Layer 4 of a small transformer language model trained on English Wikipedia (14 layers, counted from 0, width 96).
A neuron's activation on a vector x is SiLU(gate . x) times (in . x), where the dot is the dot product.
The model reads these tokens: "be " "featured " "in " "the " "development " "of " "the " "work" ". " "The " "second " "theme " "is " "introduced " "in " "measure " "48 " "featuring " "the " "cell" "o " "(" "with "

The vector x that enters this layer's MLP at each token. A number n stands for n times 0.0094.
0 "be ": 10 78 31 41 23 19 78 17 -74 5 -63 16 11 61 -35 132 -38 53 -95 113 -28 119 88 -110 -13 302 177 20 5 3 -2 -47 -176 -164 -151 -27 85 9 89 -69 19 171 -27 21 132 -4 11 112 52 92 -26 -46 -81 -46 -63 0 -48 90 79 -20 -45 4 -74 30 29 -39 52 -60 61 -27 -246 -36 48 37 52 35 41 -141 -46 -60 83 -34 -14 -8 99 -13 -37 -18 -37 72 -104 53 137 63 -124 -26
1 "featured ": 46 -2 24 -73 -126 124 13 46 59 -84 44 3 29 -22 37 64 -34 139 -55 -18 105 159 101 -98 -157 172 194 -97 -33 -18 -34 -60 -224 -68 -62 -58 60 83 158 -60 -79 101 -49 31 -47 -4 43 -102 144 34 58 -40 -101 52 -2 -18 -21 -81 99 -42 -146 -33 50 66 -79 57 46 -108 -23 -59 -193 -4 -22 -52 169 -94 68 -62 -107 -51 101 -23 -33 20 -51 13 20 -24 -21 66 -144 77 49 7 -40 -11
2 "in ": 74 36 63 -4 22 108 -20 -83 -63 -99 35 35 -72 30 27 -167 -42 67 -75 140 51 138 29 -35 -10 265 65 -140 -21 -110 -153 53 -121 -126 -74 -130 27 -36 44 -32 -79 140 100 81 51 65 26 -26 54 45 -37 -142 -142 117 -20 -48 -50 36 73 6 -99 84 -12 143 9 -29 35 33 15 -40 37 -41 -35 29 114 -11 56 -76 -48 -69 80 -16 19 43 83 54 40 -70 42 -39 -144 18 70 27 47 119
3 "the ": 74 -16 39 -83 -3 1 -11 -6 -133 18 -5 -13 -5 -10 162 -20 15 9 -152 20 36 -76 -14 32 -38 447 96 52 39 -93 -31 35 -149 -130 -50 2 99 15 58 13 -16 144 -62 20 83 -2 86 -33 34 -43 10 -50 -130 -17 46 -42 28 -109 95 -34 -150 13 -60 65 16 68 -41 -30 19 33 -49 -77 -35 95 55 -7 4 -37 -70 -92 55 -18 76 71 65 34 -90 76 48 14 -68 44 77 6 44 212
4 "development ": 50 111 133 -73 -33 203 1 44 3 -140 -79 41 -22 -11 150 73 -6 115 -82 5 -39 170 129 -94 63 240 -84 14 -9 -42 -91 55 -59 -156 -12 138 -6 25 -38 51 -183 171 -91 23 -25 14 49 -83 29 -33 -26 -61 -111 -31 14 -17 91 -20 123 12 -103 -42 -24 35 15 -23 -82 3 70 -73 -183 10 11 75 88 -49 40 -12 -97 -147 38 7 0 -83 -4 -73 -79 -17 83 -57 3 -113 37 -41 -105 114
5 "of ": 9 24 -18 7 120 162 26 -28 -75 -129 18 -38 -54 -1 72 -204 -7 31 -8 22 -17 -27 -72 -169 14 300 93 6 -36 -63 -23 78 -10 -102 -3 29 24 13 137 -104 -83 140 63 -18 19 21 -7 -10 -25 25 -54 -90 -94 -18 -42 -114 10 -70 101 -90 -24 2 71 96 -20 7 47 -45 67 36 -111 18 -32 155 190 -67 41 43 -10 -17 33 -21 43 -12 132 68 88 -32 92 18 -111 -35 32 96 -64 229
6 "the ": 67 -6 30 -45 34 43 -12 14 -137 24 17 -34 -11 0 191 -56 -6 -11 -127 10 43 -82 -2 3 -3 455 86 64 41 -98 -8 64 -98 -131 -55 -2 97 14 35 18 -62 119 -63 -9 58 -17 100 -28 -3 -48 -3 -23 -131 -68 15 -34 45 -143 92 -35 -86 -10 -21 58 0 40 -56 -1 73 67 -104 -80 -48 135 84 -8 -11 2 -73 -88 33 -19 100 81 91 57 -104 37 81 8 -25 -11 75 5 5 169
7 "work": 110 59 110 -45 35 167 -15 -70 -2 -39 39 -15 -20 -51 72 170 165 1 -88 110 -112 -65 35 -42 77 30 7 -64 -68 -82 -2 83 -69 -47 62 199 52 14 -11 -84 -239 138 -108 27 -69 57 -20 -3 -38 -27 -8 -53 -37 53 68 -18 -35 -47 160 33 -117 8 42 37 -57 -42 -73 -20 16 -35 27 107 5 111 152 -95 33 -48 -23 -143 65 51 84 43 163 -14 27 -23 52 7 -31 -73 143 -59 -90 -18
8 ". ": -20 -35 33 -149 -27 92 10 3 -42 -12 68 -1 -62 57 14 19 51 18 -61 26 116 111 -46 -91 35 155 37 57 103 -178 -5 -123 -193 -210 -78 8 67 32 -2 -3 -78 106 -48 90 8 -56 82 10 -57 29 13 54 -66 47 -6 -62 -9 -6 109 -140 -77 -9 23 56 -67 28 122 -49 -45 -27 -146 -28 97 70 93 48 93 -137 -45 -44 52 -3 -7 105 51 142 30 -76 83 -112 -144 -15 57 83 19 105
9 "The ": 42 12 44 -40 40 65 -27 -55 -96 -3 16 -57 -21 5 140 -28 32 88 -103 1 68 -131 -16 -8 -39 444 67 51 -15 -112 31 18 -124 -85 -80 -75 104 -16 -38 17 -69 124 -106 2 47 28 50 12 -12 -31 12 -37 -116 18 -9 -4 20 -182 69 13 -43 17 -14 9 -58 128 -68 -47 23 -4 -121 -70 -62 103 161 -17 -3 -38 -75 -42 9 11 77 119 61 44 -129 -29 -5 59 -2 20 67 35 71 171
10 "second ": 39 58 40 -60 -9 -53 71 113 -86 -61 15 92 28 -93 90 30 -6 -22 -93 79 114 140 -29 -36 -60 214 25 42 -55 17 -20 13 -102 -183 -102 44 95 1 -74 48 -136 62 -124 -2 81 -9 71 43 89 -42 -31 -33 -151 -51 32 55 -78 -48 57 81 -107 -18 -46 126 -42 -89 -88 -79 -20 -122 -103 -81 -15 170 98 -129 39 16 -174 113 20 73 87 -91 126 -3 -17 -62 140 8 -11 27 -75 -16 16 66
11 "theme ": 50 174 66 -39 9 20 -61 86 -58 -59 110 56 34 -9 126 53 81 70 -151 -15 -73 54 16 -55 85 271 -122 -34 17 -11 20 16 -104 -93 4 33 -39 40 -28 3 -172 124 -168 -73 -15 18 12 -177 -27 54 -113 -47 -80 -6 69 14 70 -33 216 -9 -39 -52 -16 86 -96 -36 -7 -29 14 -19 -135 43 58 38 130 -67 68 64 -109 -80 101 5 -36 -16 33 -92 -28 31 -23 58 -12 41 185 -3 -78 41
12 "is ": 1 53 81 -55 147 80 84 -30 23 46 -51 -1 -41 -48 -52 -11 -6 15 -56 84 -33 79 145 -197 51 258 161 18 -29 -78 8 42 -116 -140 -100 -91 94 -48 45 -27 -60 77 41 -34 165 -8 40 -50 102 80 -75 -134 -59 -30 4 -17 4 59 66 6 -95 8 -16 4 -71 76 86 2 -11 19 -151 -118 87 107 164 -41 106 -98 -7 -2 127 65 55 -6 -36 16 0 -35 3 111 -97 -5 42 83 -99 2
13 "introduced ": -82 -23 56 -25 -33 148 -28 87 25 -63 31 -14 -94 -31 179 -21 -15 144 -36 -8 29 105 64 -143 22 282 212 -79 25 -6 -46 2 -147 -75 -42 -11 86 19 79 -10 -189 91 -45 2 -64 88 -40 -177 19 -17 11 -93 -75 12 29 -41 -49 -100 70 9 -72 -45 79 42 -53 -53 56 -64 25 -71 -295 -73 2 -53 60 -15 44 -29 -67 -62 94 12 -99 -38 16 47 -8 -106 -12 -4 -47 -55 99 37 -115 -7
14 "in ": 79 45 61 52 34 108 -56 -80 -80 -64 61 10 -121 35 48 -174 -44 68 -88 135 41 138 -17 -65 38 269 33 -136 -28 -123 -143 77 -69 -54 -100 -151 27 -39 29 -18 -154 78 111 56 67 41 19 -21 -5 56 -91 -156 -139 53 -80 -57 -94 21 56 -21 -20 56 -18 85 -3 -80 47 27 28 -20 -8 -43 -65 111 117 -28 46 -48 -38 -72 54 11 10 35 84 84 -17 -94 59 -25 -85 -33 66 41 12 91
15 "measure ": 14 66 85 -58 -45 147 -11 -11 -29 -30 15 -69 53 -18 74 34 -6 50 -40 76 -114 72 78 -158 17 243 19 -80 -64 -96 -31 50 -71 -53 14 30 -32 37 11 -4 -169 146 -119 8 53 34 -10 -19 59 79 -122 -102 1 -81 0 -35 -52 -51 108 -55 59 -76 49 58 39 76 48 72 72 -43 -283 -22 120 61 47 -113 172 -69 3 -97 157 -87 -85 26 38 -21 32 -44 68 73 -2 -3 25 58 -125 87
16 "48 ": 40 -104 44 60 -39 111 81 50 -7 -124 79 68 -70 -43 7 -9 -59 17 -8 27 -8 130 32 25 25 153 6 -63 17 -57 -15 -65 88 -46 -13 -32 -11 -77 14 -151 -191 76 -36 -23 39 24 0 -7 -65 76 -148 -15 -187 -61 91 56 -28 -37 80 15 -114 -68 137 96 4 -79 -115 42 -29 -23 -218 -107 -89 15 9 -96 18 -140 -177 33 52 77 54 36 152 28 -99 -65 88 -7 -69 98 -10 31 55 104
17 "featuring ": -25 -9 14 -5 -88 116 -24 27 -25 -146 67 -59 -11 51 38 -78 39 150 -85 46 -7 93 55 -126 -93 221 52 -60 -41 -117 -51 -14 -223 -87 -33 -8 51 -16 154 -65 -95 69 -9 -35 7 3 78 -93 40 28 -78 -12 -119 34 -45 -45 -35 -158 103 -113 -98 -33 -36 3 -7 56 166 -116 23 18 -121 31 -85 -29 165 -114 45 -35 -129 -32 33 -10 -9 -39 37 72 -8 -70 -47 131 -27 60 50 39 -97 116
18 "the ": 65 -7 56 -16 23 8 -15 22 -133 62 27 -38 -1 -14 160 -35 4 22 -128 22 24 -103 -20 19 4 474 125 35 16 -93 12 66 -103 -135 -37 -15 92 -6 7 10 -36 128 -62 5 93 5 86 -56 10 -34 9 -56 -109 -60 31 -53 13 -158 86 -16 -75 -24 -48 65 3 76 -56 -22 38 24 -91 -91 -90 108 64 -29 12 -14 -78 -93 32 2 73 69 92 63 -133 40 50 11 -26 18 91 14 47 143
19 "cell": -29 66 56 -22 0 172 -56 15 -82 -43 25 -49 -36 -101 -6 103 64 4 -25 5 -63 45 57 64 -74 26 39 7 -49 -89 -81 77 -74 29 26 88 -70 84 -69 -112 -262 64 -41 42 107 61 -82 -40 -40 87 -101 -20 -98 25 90 -40 6 -172 68 -63 -77 -10 -14 49 -64 22 -36 62 53 25 90 88 -35 90 56 -97 99 58 63 -10 194 103 -217 -121 61 -106 -41 -7 48 18 -1 -16 84 18 -166 -4
20 "o ": -34 -2 -11 11 83 46 -20 22 -107 -122 93 -111 38 -137 -30 67 -15 43 -111 64 -87 128 103 -109 -16 278 -114 -48 67 -102 -44 11 -24 -63 54 144 96 11 96 31 -222 4 -75 9 53 35 36 -54 -6 68 -70 -111 -65 3 12 -66 11 -36 60 -87 -72 -41 9 118 -39 -15 -5 99 81 55 -206 -122 -35 -108 54 -59 68 54 -16 19 59 4 33 0 121 -34 -53 32 31 114 -52 22 71 -9 -62 38
21 "(": 52 -55 28 -12 6 -12 36 -67 53 -6 70 20 -53 -59 49 -41 -73 -13 -260 -43 -20 90 -25 -137 -1 206 140 -15 -9 -141 -55 83 -76 10 -14 -7 26 75 40 37 -125 84 25 -12 116 24 20 79 83 2 -128 -82 9 63 118 23 82 -80 4 17 -20 27 -8 74 -136 9 14 141 7 -71 -92 -19 -34 40 59 -23 114 -54 -212 24 27 -13 17 83 37 23 -15 -80 71 -8 -69 -17 154 139 -50 108
22 "with ": -12 -2 -12 61 -3 104 -9 -15 -84 -152 84 -128 -61 25 29 -181 46 76 -50 144 -38 -9 21 -141 -42 246 44 -43 -27 -95 -116 -19 -234 3 -76 -22 45 -9 34 -83 -165 9 70 44 32 -20 -4 -141 7 39 20 7 -61 36 72 -3 36 -70 -19 -139 -72 -34 -37 46 59 37 63 -70 -21 -4 -178 -37 -61 18 107 -82 13 -37 -78 -95 67 -12 -5 17 69 121 -50 25 -22 101 -102 -12 91 81 -102 157

Each question shows the input weights of one neuron of the MLP. A number n stands for n times 0.0012.

n251 gate: 31 -9 -207 19 -124 -21 -122 -116 -39 67 54 -94 44 46 49 -111 -71 -105 35 142 -3 -13 -66 88 -31 14 -88 -77 -57 -54 45 -3 -3 -76 -239 132 -63 164 112 146 -166 -55 9 -64 -113 -46 91 -91 -155 46 -97 -25 -62 -130 -130 25 68 67 -12 -59 -53 267 -6 -43 17 -41 -8 15 22 -33 -27 40 43 86 120 -43 -38 174 165 31 -244 39 76 -11 -89 124 15 -96 -9 196 -47 9 141 -142 -29 21
n251 in: -3 -40 30 94 171 -79 -98 -3 241 33 117 -196 -16 -80 -3 -40 -125 148 -22 -171 34 24 41 -54 -143 83 -57 43 155 85 -143 6 -116 170 -3 -93 55 -43 21 84 30 -12 6 96 64 25 24 -153 47 -197 128 -48 260 27 -27 -30 24 80 112 -36 -75 169 3 33 -66 -106 -209 -69 48 -3 -118 -54 58 176 -51 -96 -29 -84 39 -6 -21 15 -216 23 118 -235 50 0 104 -82 104 242 -69 27 -34 -104
It fires most on token 20 "o "

n12 gate: -51 47 -122 38 -3 -163 17 33 14 160 -34 126 -88 0 0 43 -148 -69 -20 22 -64 116 194 144 -28 -36 41 -35 -54 46 -103 -199 -73 92 -81 30 -98 70 23 33 44 160 63 -8 191 -38 -112 126 71 54 101 71 -190 64 -11 -36 -31 -86 140 -11 -88 -28 90 117 31 -33 210 -89 -65 82 59 -16 -60 70 51 285 167 29 17 -68 -47 -114 129 134 -30 -39 23 66 -9 60 39 -112 35 -106 161 144
n12 in: 26 -228 -61 -93 28 -94 -136 76 -105 -70 196 -20 84 -24 83 -98 6 53 33 210 111 60 145 -9 -210 82 3 206 -13 -120 10 -149 -136 205 133 132 154 62 -95 -92 229 99 17 73 145 -23 91 -26 121 -43 -95 -13 74 -35 29 32 -16 136 143 -45 -13 112 157 -87 117 60 212 -160 32 7 58 -100 107 124 3 -132 44 -179 108 90 136 -126 -43 118 41 -155 126 100 -192 -31 70 7 -30 -133 86 -20
Its three highest activations, in order, are on tokens 3 "the ", 0 "be ", 8 ". "

n26 gate: 74 65 -113 14 103 -221 -3 -24 17 -122 -86 -64 -154 -63 -76 -103 106 48 -94 -52 4 85 121 238 166 -41 99 139 4 -28 131 88 0 -186 -76 236 -165 -32 -29 78 -156 -54 60 63 74 133 -100 107 17 64 52 -21 -21 173 -74 -117 -213 -41 44 216 69 -63 400 -217 -38 -7 186 -49 98 23 -97 -100 32 -35 70 -206 106 -105 -59 -95 -24 -14 98 -126 -7 -148 -47 86 -292 -234 -21 -178 -117 11 102 40
n26 in: -71 -36 88 -34 20 38 -66 170 -61 -96 -51 -217 113 19 38 128 -15 0 90 107 87 89 227 -19 141 109 21 -80 21 -221 74 113 -33 73 -66 34 90 -75 -152 -59 179 51 150 -58 -91 -21 -6 44 90 42 84 -129 23 0 32 -43 68 -66 -106 -46 3 70 0 -137 -90 3 -117 149 23 -158 -17 8 -68 -113 180 -118 -74 69 -169 -56 -52 72 58 -105 -114 -203 103 63 113 85 -167 -175 37 3 -27 -213
It fires most on token 4 "development "

n76 gate: 75 -120 -17 -27 16 -153 90 -84 50 41 -59 -31 -9 -3 -63 14 100 -14 -105 132 -150 27 -22 -36 36 -70 -90 152 -56 -84 -25 -133 17 -96 -240 -16 -265 -6 121 -50 -71 191 165 -47 -97 -65 56 -34 -206 5 -68 30 -3 -22 -80 -16 17 68 -37 -68 86 58 0 36 -25 -105 -58 -45 28 63 -181 76 58 134 -112 80 0 114 69 61 -52 76 17 -72 -184 67 132 -170 -112 -45 -104 -115 38 -92 -181 -46
n76 in: -38 -126 -145 21 24 27 21 72 -27 38 -262 -39 -28 59 156 16 -36 -122 -47 65 -53 12 136 156 68 -88 -97 83 27 -96 -104 -60 -11 -182 5 -200 -25 -14 176 -3 -142 -8 66 197 115 -108 11 -22 45 13 8 27 16 -61 98 40 -14 -142 -36 -75 11 49 -46 21 -11 -21 -14 -85 -116 61 -36 -116 -82 -67 131 52 145 -22 -78 -85 43 -88 -174 121 -106 126 84 -82 116 -37 48 162 45 -33 172 102
On which token does it fire most, and how strongly? 8 ". ", at about 0.9

n17 gate: -47 108 76 0 42 148 86 60 110 -98 -97 -124 24 0 132 -26 29 26 146 204 74 -78 83 -101 9 -31 -164 -9 91 56 -35 70 69 94 89 6 103 -36 -271 84 81 -128 -25 -9 195 154 -12 76 -76 -50 -37 -73 93 63 198 29 -82 143 -138 9 -30 84 -93 -94 77 -167 67 -160 40 166 -8 -11 126 54 27 -39 129 -63 66 67 106 -40 27 34 126 -281 153 122 29 11 -40 -26 100 -123 -6 -97
n17 in: -124 66 -10 -32 15 103 161 43 79 117 -13 -16 61 253 116 -42 -95 10 61 5 47 69 63 -17 -72 -18 -107 70 173 -80 171 62 8 -47 56 32 -10 -5 -148 128 60 18 -164 15 59 42 47 -42 -124 -111 -94 49 31 45 -51 -33 -18 136 -48 -61 -119 143 -10 -114 157 -80 -28 -97 64 47 -24 119 232 -66 41 -10 20 -34 23 116 -40 -13 53 10 138 -92 -32 60 62 99 -58 75 -56 65 -40 -131
On which token does it fire most, and how strongly? 21 "(", at about 0.36

n19 gate: 26 39 -97 39 -12 14 97 37 -5 30 -36 62 -161 166 -41 -113 -107 -102 -34 80 -129 16 7 -21 13 -32 50 186 -74 38 8 -46 81 -82 -77 -10 101 21 162 -19 -45 -63 -81 136 8 49 -156 15 -39 61 83 -13 -69 -62 -145 12 123 12 -144 50 -192 -106 -86 -60 -35 37 91 69 88 150 -58 72 87 -93 -172 68 -47 -183 -133 -64 102 110 13 42 -59 11 21 10 -98 -76 152 -39 40 79 79 -32
n19 in: -56 65 32 76 36 17 -3 -8 13 -130 181 -61 76 -127 88 186 -58 -57 11 0 86 12 15 57 -11 56 44 0 -19 45 -13 -119 -236 -14 85 -118 72 -8 -11 -30 190 35 -31 -31 -108 -120 -226 -27 -162 -209 -111 26 11 -28 -129 -108 82 28 -30 65 -177 120 55 80 36 61 -108 -48 -21 3 37 -90 37 65 -79 -78 48 -146 -47 29 -15 147 -106 -33 61 -72 5 51 -114 86 54 -5 -33 -143 -24 -161
It fires most on token 0 "be "

n175 gate: -29 30 3 11 68 -136 114 28 -35 52 29 -41 67 -8 -188 29 76 34 -30 -63 68 -67 3 30 44 -133 -6 71 -91 -6 -6 -28 -72 41 -46 17 -68 -39 -71 -112 -13 305 34 124 85 89 38 118 165 -126 -123 113 -151 168 55 106 -188 89 -12 -89 30 223 41 41 -198 -85 99 53 -55 -6 -8 63 -161 -6 -156 25 -115 108 26 187 -91 137 75 132 9 177 -12 110 -82 6 -86 41 -112 -141 117 136
n175 in: -174 168 47 -194 54 -17 -39 -88 -61 -153 -225 -69 -32 64 170 109 -134 -42 10 -67 -139 -77 -76 -17 68 78 -110 126 118 81 -53 113 169 167 -85 83 75 -85 22 62 175 -32 16 64 -96 -129 59 -275 -62 -39 79 -37 179 -136 145 49 75 136 22 -9 93 71 3 67 149 36 -108 -13 -61 -33 -102 73 22 -82 102 106 -69 105 -86 0 112 -221 -10 -60 -189 -45 93 -84 200 21 21 -22 -3 -112 -121 -103
It fires most on token 17 "featuring "

n54 gate: 77 102 -26 7 -37 14 -65 -75 147 -28 150 -8 26 46 74 -149 -56 -72 10 -8 -73 93 -5 -65 -89 -67 -122 -101 -74 -36 3 2 52 -140 8 -131 -47 -172 217 -5 82 -133 -62 -104 -171 39 5 -185 -22 -107 -25 8 28 7 -193 -35 62 37 -10 -25 -124 -99 68 187 0 -7 51 107 -68 -22 -14 -43 -66 43 -101 -37 -81 110 20 -41 -118 122 -155 -25 -78 35 47 22 15 22 -58 -13 103 156 -132 -92
n54 in: 129 13 131 -20 169 -67 -65 -143 -20 35 54 21 -85 65 -17 140 -218 -25 -18 -10 -104 -27 -5 123 151 15 8 55 67 18 51 71 -55 17 -50 -115 34 52 60 20 -26 -8 41 173 64 91 70 88 123 -105 45 -20 -28 0 105 -13 -116 -8 76 76 -145 -209 -196 -183 38 10 -120 -36 56 -66 46 -75 39 146 -58 15 27 37 -53 64 38 40 -55 -69 46 -107 -5 75 -41 -94 35 168 -80 -28 -19 -149
It fires most on token 8 ". "

n16 gate: -225 16 95 -68 -72 27 15 -144 -79 -76 59 189 10 -166 -10 -87 -12 153 -107 -54 147 -33 -120 89 -31 63 -121 -103 96 148 12 -56 -6 129 -42 -3 -6 56 3 202 -126 -154 218 85 -3 -100 -105 65 142 12 -91 -24 122 -39 -83 48 -90 147 -60 97 41 -34 101 -70 130 -155 95 46 -36 -62 -87 43 -37 136 43 255 -50 -3 -6 -138 -114 -72 -98 3 87 -103 -73 131 93 198 -39 108 -77 -80 -149 194
n16 in: 177 -217 -162 57 -114 41 -92 55 172 -58 9 -98 43 -56 190 98 -38 -109 -102 38 -72 -112 98 -63 71 146 156 42 118 56 151 -110 106 -114 -55 84 6 -15 83 -59 -277 -103 75 143 -144 36 -47 -83 -119 17 0 132 -44 40 -176 58 -24 -130 97 44 -21 -91 117 -152 -26 -89 47 178 -41 60 -122 -33 56 58 135 132 88 -54 -81 -50 -58 75 -9 -88 -80 172 121 11 -77 17 32 -3 -21 -118 39 -70
It fires most on token 22 "with "

n82 gate: 47 -127 101 -47 148 -86 -93 -45 43 -10 -172 -89 -67 -22 -116 130 13 -28 13 74 -81 48 -103 56 13 95 -35 -47 47 34 -47 40 -5 119 -5 172 -16 -50 -221 -7 106 -153 33 5 95 52 109 -96 -32 37 -10 -59 -44 123 3 151 -220 13 56 -23 29 -18 -79 -47 10 145 72 -11 15 -80 49 27 -10 -56 7 74 -57 -69 -8 -188 121 15 58 40 -16 100 80 170 62 -77 -68 122 198 -62 -5 -147
n82 in: 149 -23 -39 89 187 -175 -98 33 -80 -28 -40 -167 -29 -106 -51 42 -67 -11 -126 -127 54 7 44 55 -8 -57 -108 -11 -3 -50 -93 161 -60 174 -115 5 17 -80 -147 -21 164 -132 33 91 -39 -65 121 -177 24 -85 110 -25 -25 38 61 178 -202 27 75 -11 0 55 -111 -51 -71 -62 25 90 105 -198 -153 -127 -6 47 -37 -8 -3 -34 -77 28 112 96 -155 -5 82 91 -84 -14 54 -177 -162 -8 104 -67 -46 -127
Its two highest activations, in order, are on tokens 5 "of ", 17 "featuring "

n249 gate: -12 -6 -15 36 -37 -135 -85 -125 69 121 -97 -59 -133 77 25 88 -50 -88 -205 -206 145 101 37 27 96 -25 -82 -32 23 155 -207 212 -123 -34 -191 -42 24 6 56 42 103 -113 65 17 -15 -24 240 -59 173 -106 -49 142 -165 142 -55 125 -23 51 -30 57 -9 92 153 173 6 181 -64 -60 37 100 49 -74 17 -23 -27 -8 -73 0 -3 99 -26 91 -39 -101 134 64 93 -147 103 -115 -31 29 45 -58 -45 -39
n249 in: 143 -38 9 38 30 -31 -276 95 -11 -54 81 -101 6 -84 -101 40 -91 67 -15 -107 32 -66 -14 120 -83 100 -27 -170 17 -123 57 57 9 -46 95 -103 116 46 98 -33 -123 -91 82 82 34 -49 -123 3 41 35 -42 148 111 245 -139 70 -37 128 -70 281 -9 42 8 3 157 100 185 -147 -34 -101 -19 30 17 39 8 24 -77 -29 107 94 123 145 62 -36 24 -12 124 0 40 -47 -45 167 139 26 147 -56
Its two highest activations, in order, are on tokens 2 "in ", 14 "in "

n237 gate: 78 -32 20 -171 42 71 6 -196 91 -11 -75 133 -131 32 -74 -115 -14 -67 97 -34 9 69 -34 -201 155 -86 24 20 -23 0 106 30 115 55 8 52 -75 -3 72 -5 -124 -158 -127 -48 52 154 63 -138 77 90 -23 154 -6 -20 -163 59 -32 8 185 0 195 -85 -6 -49 3 -22 117 -37 51 98 38 32 100 -20 -140 -79 -28 -88 34 69 -25 104 24 41 81 171 -219 258 -240 55 84 -32 110 -20 32 -15
n237 in: 201 -22 9 -45 6 -190 -127 -39 -150 6 -28 3 -45 -76 -3 31 46 27 231 -58 -82 151 178 -67 -74 -81 -103 -75 -40 -40 -102 -21 76 20 -118 -91 144 -53 25 -35 120 -351 -75 128 -12 41 -9 -140 136 -136 121 -22 83 -27 46 69 -93 54 67 58 -175 -80 -205 37 12 9 -95 -23 226 76 -111 125 108 127 -58 -24 -101 161 -149 -15 -6 -60 -35 9 152 -58 -64 87 243 -18 64 143 35 59 -25 32
It fires most on token 21 "("

n90 gate: -121 -15 71 45 115 45 -141 222 20 9 15 -68 -95 67 -114 113 56 126 -48 58 -66 -113 115 141 -71 -89 -52 57 -18 -171 -15 40 -118 63 -87 -110 -84 -15 66 -101 163 -36 100 64 21 36 -6 -12 11 -189 -162 100 115 63 -73 -112 62 49 130 49 115 -184 70 -92 183 120 88 -168 128 -193 11 -83 -174 26 3 -3 136 151 49 18 -64 -20 121 45 84 62 149 54 62 -82 -12 -39 -214 -145 49 -3
n90 in: 41 -128 71 39 92 -7 -139 92 218 -20 -41 96 39 99 131 -48 -183 -43 -14 13 17 120 129 16 -122 16 127 -260 -146 139 122 -36 -76 131 -13 -26 195 52 -55 -32 -101 38 61 50 78 -41 -174 34 36 71 10 101 88 -73 91 -136 -78 195 188 150 3 -111 3 -139 120 62 125 -80 23 -109 195 -182 -24 103 -171 58 3 121 43 85 -179 159 -104 205 114 -209 -38 -98 -130 172 -23 177 105 -129 223 -3
It fires most on token 4 "development "

n34 gate: -92 31 -119 94 9 16 -89 148 -136 -114 68 -15 362 161 62 116 -40 21 -37 3 -80 0 0 54 125 -77 -152 -6 168 -46 174 -79 66 -23 27 -93 -96 -108 -21 -107 64 -62 -151 21 -201 6 40 43 96 -96 132 -30 118 -36 -164 92 -76 59 119 -90 -119 78 115 115 -12 -180 42 -102 75 -33 -158 -158 225 -21 17 -78 -85 81 -51 -143 0 12 19 -94 128 45 63 -65 25 196 -101 77 -88 31 -34 -50
n34 in: 129 -231 -33 -102 -124 18 49 -120 127 203 -65 118 -29 -29 6 -98 164 -155 -20 99 62 -22 144 55 -197 46 165 37 -8 -98 73 -64 63 -57 -3 42 87 48 65 77 -225 -60 56 69 -8 -14 -84 160 -88 117 -120 -36 -42 -109 53 63 64 -60 -109 129 189 55 8 -81 -8 57 17 81 19 92 66 92 -33 -93 78 -165 27 -3 -47 -8 98 -19 -129 -13 -61 108 14 51 -81 -53 82 -70 -130 126 -95 89
On which token does it fire most, and how strongly? 15 "measure ", at about 0.26

n247 gate: 23 148 -22 -68 174 10 -129 172 -92 -111 58 61 -116 109 34 32 103 -91 115 22 46 91 -188 42 -35 19 -113 39 68 -71 -84 -25 -267 210 3 -9 3 78 123 -64 99 -30 -81 168 112 -153 -206 26 40 -80 -107 13 185 -13 153 -53 106 198 -122 98 -83 -76 86 35 -60 -19 185 -138 -121 -41 -121 -136 -122 -6 -78 -61 -170 -158 -63 208 -78 47 89 -114 54 50 -198 109 45 105 53 55 -47 -125 142 86
n247 in: 44 -69 -53 -57 40 -105 55 126 -73 26 -45 -6 -52 -178 41 -21 -74 -34 66 75 -69 81 -95 72 -32 -20 -156 -6 -68 165 -21 37 -88 35 -193 3 125 -45 -56 81 -52 84 -175 108 168 0 -252 -6 -107 76 -226 35 32 14 -9 -49 41 236 -57 142 130 -15 55 -140 23 -34 -88 -149 17 -69 61 -44 -106 156 -91 -37 -119 -9 125 18 -150 55 52 -142 -83 0 76 57 36 25 127 187 223 -83 115 131
On which token does it fire most, and how strongly? 10 "second ", at about 0.9

n148 gate: 51 77 -136 -20 29 16 147 3 -57 -119 73 191 41 77 -52 -52 90 94 132 107 -125 -51 -70 51 -6 18 72 232 -12 -81 12 -92 275 32 47 115 91 101 52 -126 -53 -25 -131 125 42 223 -12 73 0 0 -130 -189 150 103 105 21 200 18 -87 -12 25 -39 -72 -16 -86 -29 69 156 -71 -90 45 91 93 68 -172 26 -26 -259 48 72 24 182 77 139 145 101 -50 108 -76 29 18 3 -191 -9 40 22
n148 in: -26 -9 -50 92 -44 75 70 63 -122 -90 -4 50 81 -16 -5 50 159 42 -71 -4 0 75 21 20 78 55 -45 15 50 -137 -115 146 -42 -5 13 31 134 -49 -142 14 -10 78 -64 -56 63 181 -70 -2 31 108 -28 -132 117 45 35 -32 -22 -25 -62 -53 -20 118 9 33 -15 -46 9 51 -6 -28 41 63 180 -15 -163 37 -13 -140 -26 80 76 68 22 8 82 -82 83 55 68 -33 13 -57 -99 7 72 16
It fires most on token 16 "48 "

n170 gate: -15 -70 112 -100 6 99 16 18 70 -43 107 -42 -13 -73 58 -88 -98 18 -64 -29 158 -85 -6 -29 -91 -129 26 -38 -98 25 21 -48 -47 34 47 63 38 59 40 77 106 60 88 58 -4 0 6 29 70 56 8 174 29 26 48 -12 65 136 180 102 58 -4 124 58 80 -51 33 -25 -117 -2 -18 67 12 4 -23 -69 12 -2 -25 158 -43 -24 54 0 11 -54 -109 54 -105 24 29 -31 86 -31 -116 58
n170 in: -81 -80 117 -147 -42 -62 -79 -117 104 14 -25 4 32 -18 4 -39 -103 38 59 -79 54 2 -24 14 -14 42 -43 31 25 -4 21 26 -102 93 -123 -132 -27 -65 -25 -88 23 11 52 35 62 29 -19 -56 77 -87 -117 121 -68 12 -29 -2 46 68 15 37 0 -6 53 -115 30 -52 76 9 49 134 95 115 52 -12 -68 -155 48 150 -79 23 -77 -40 89 12 24 77 13 42 -15 -57 73 -50 128 95 -45 17
It fires most on token 20 "o "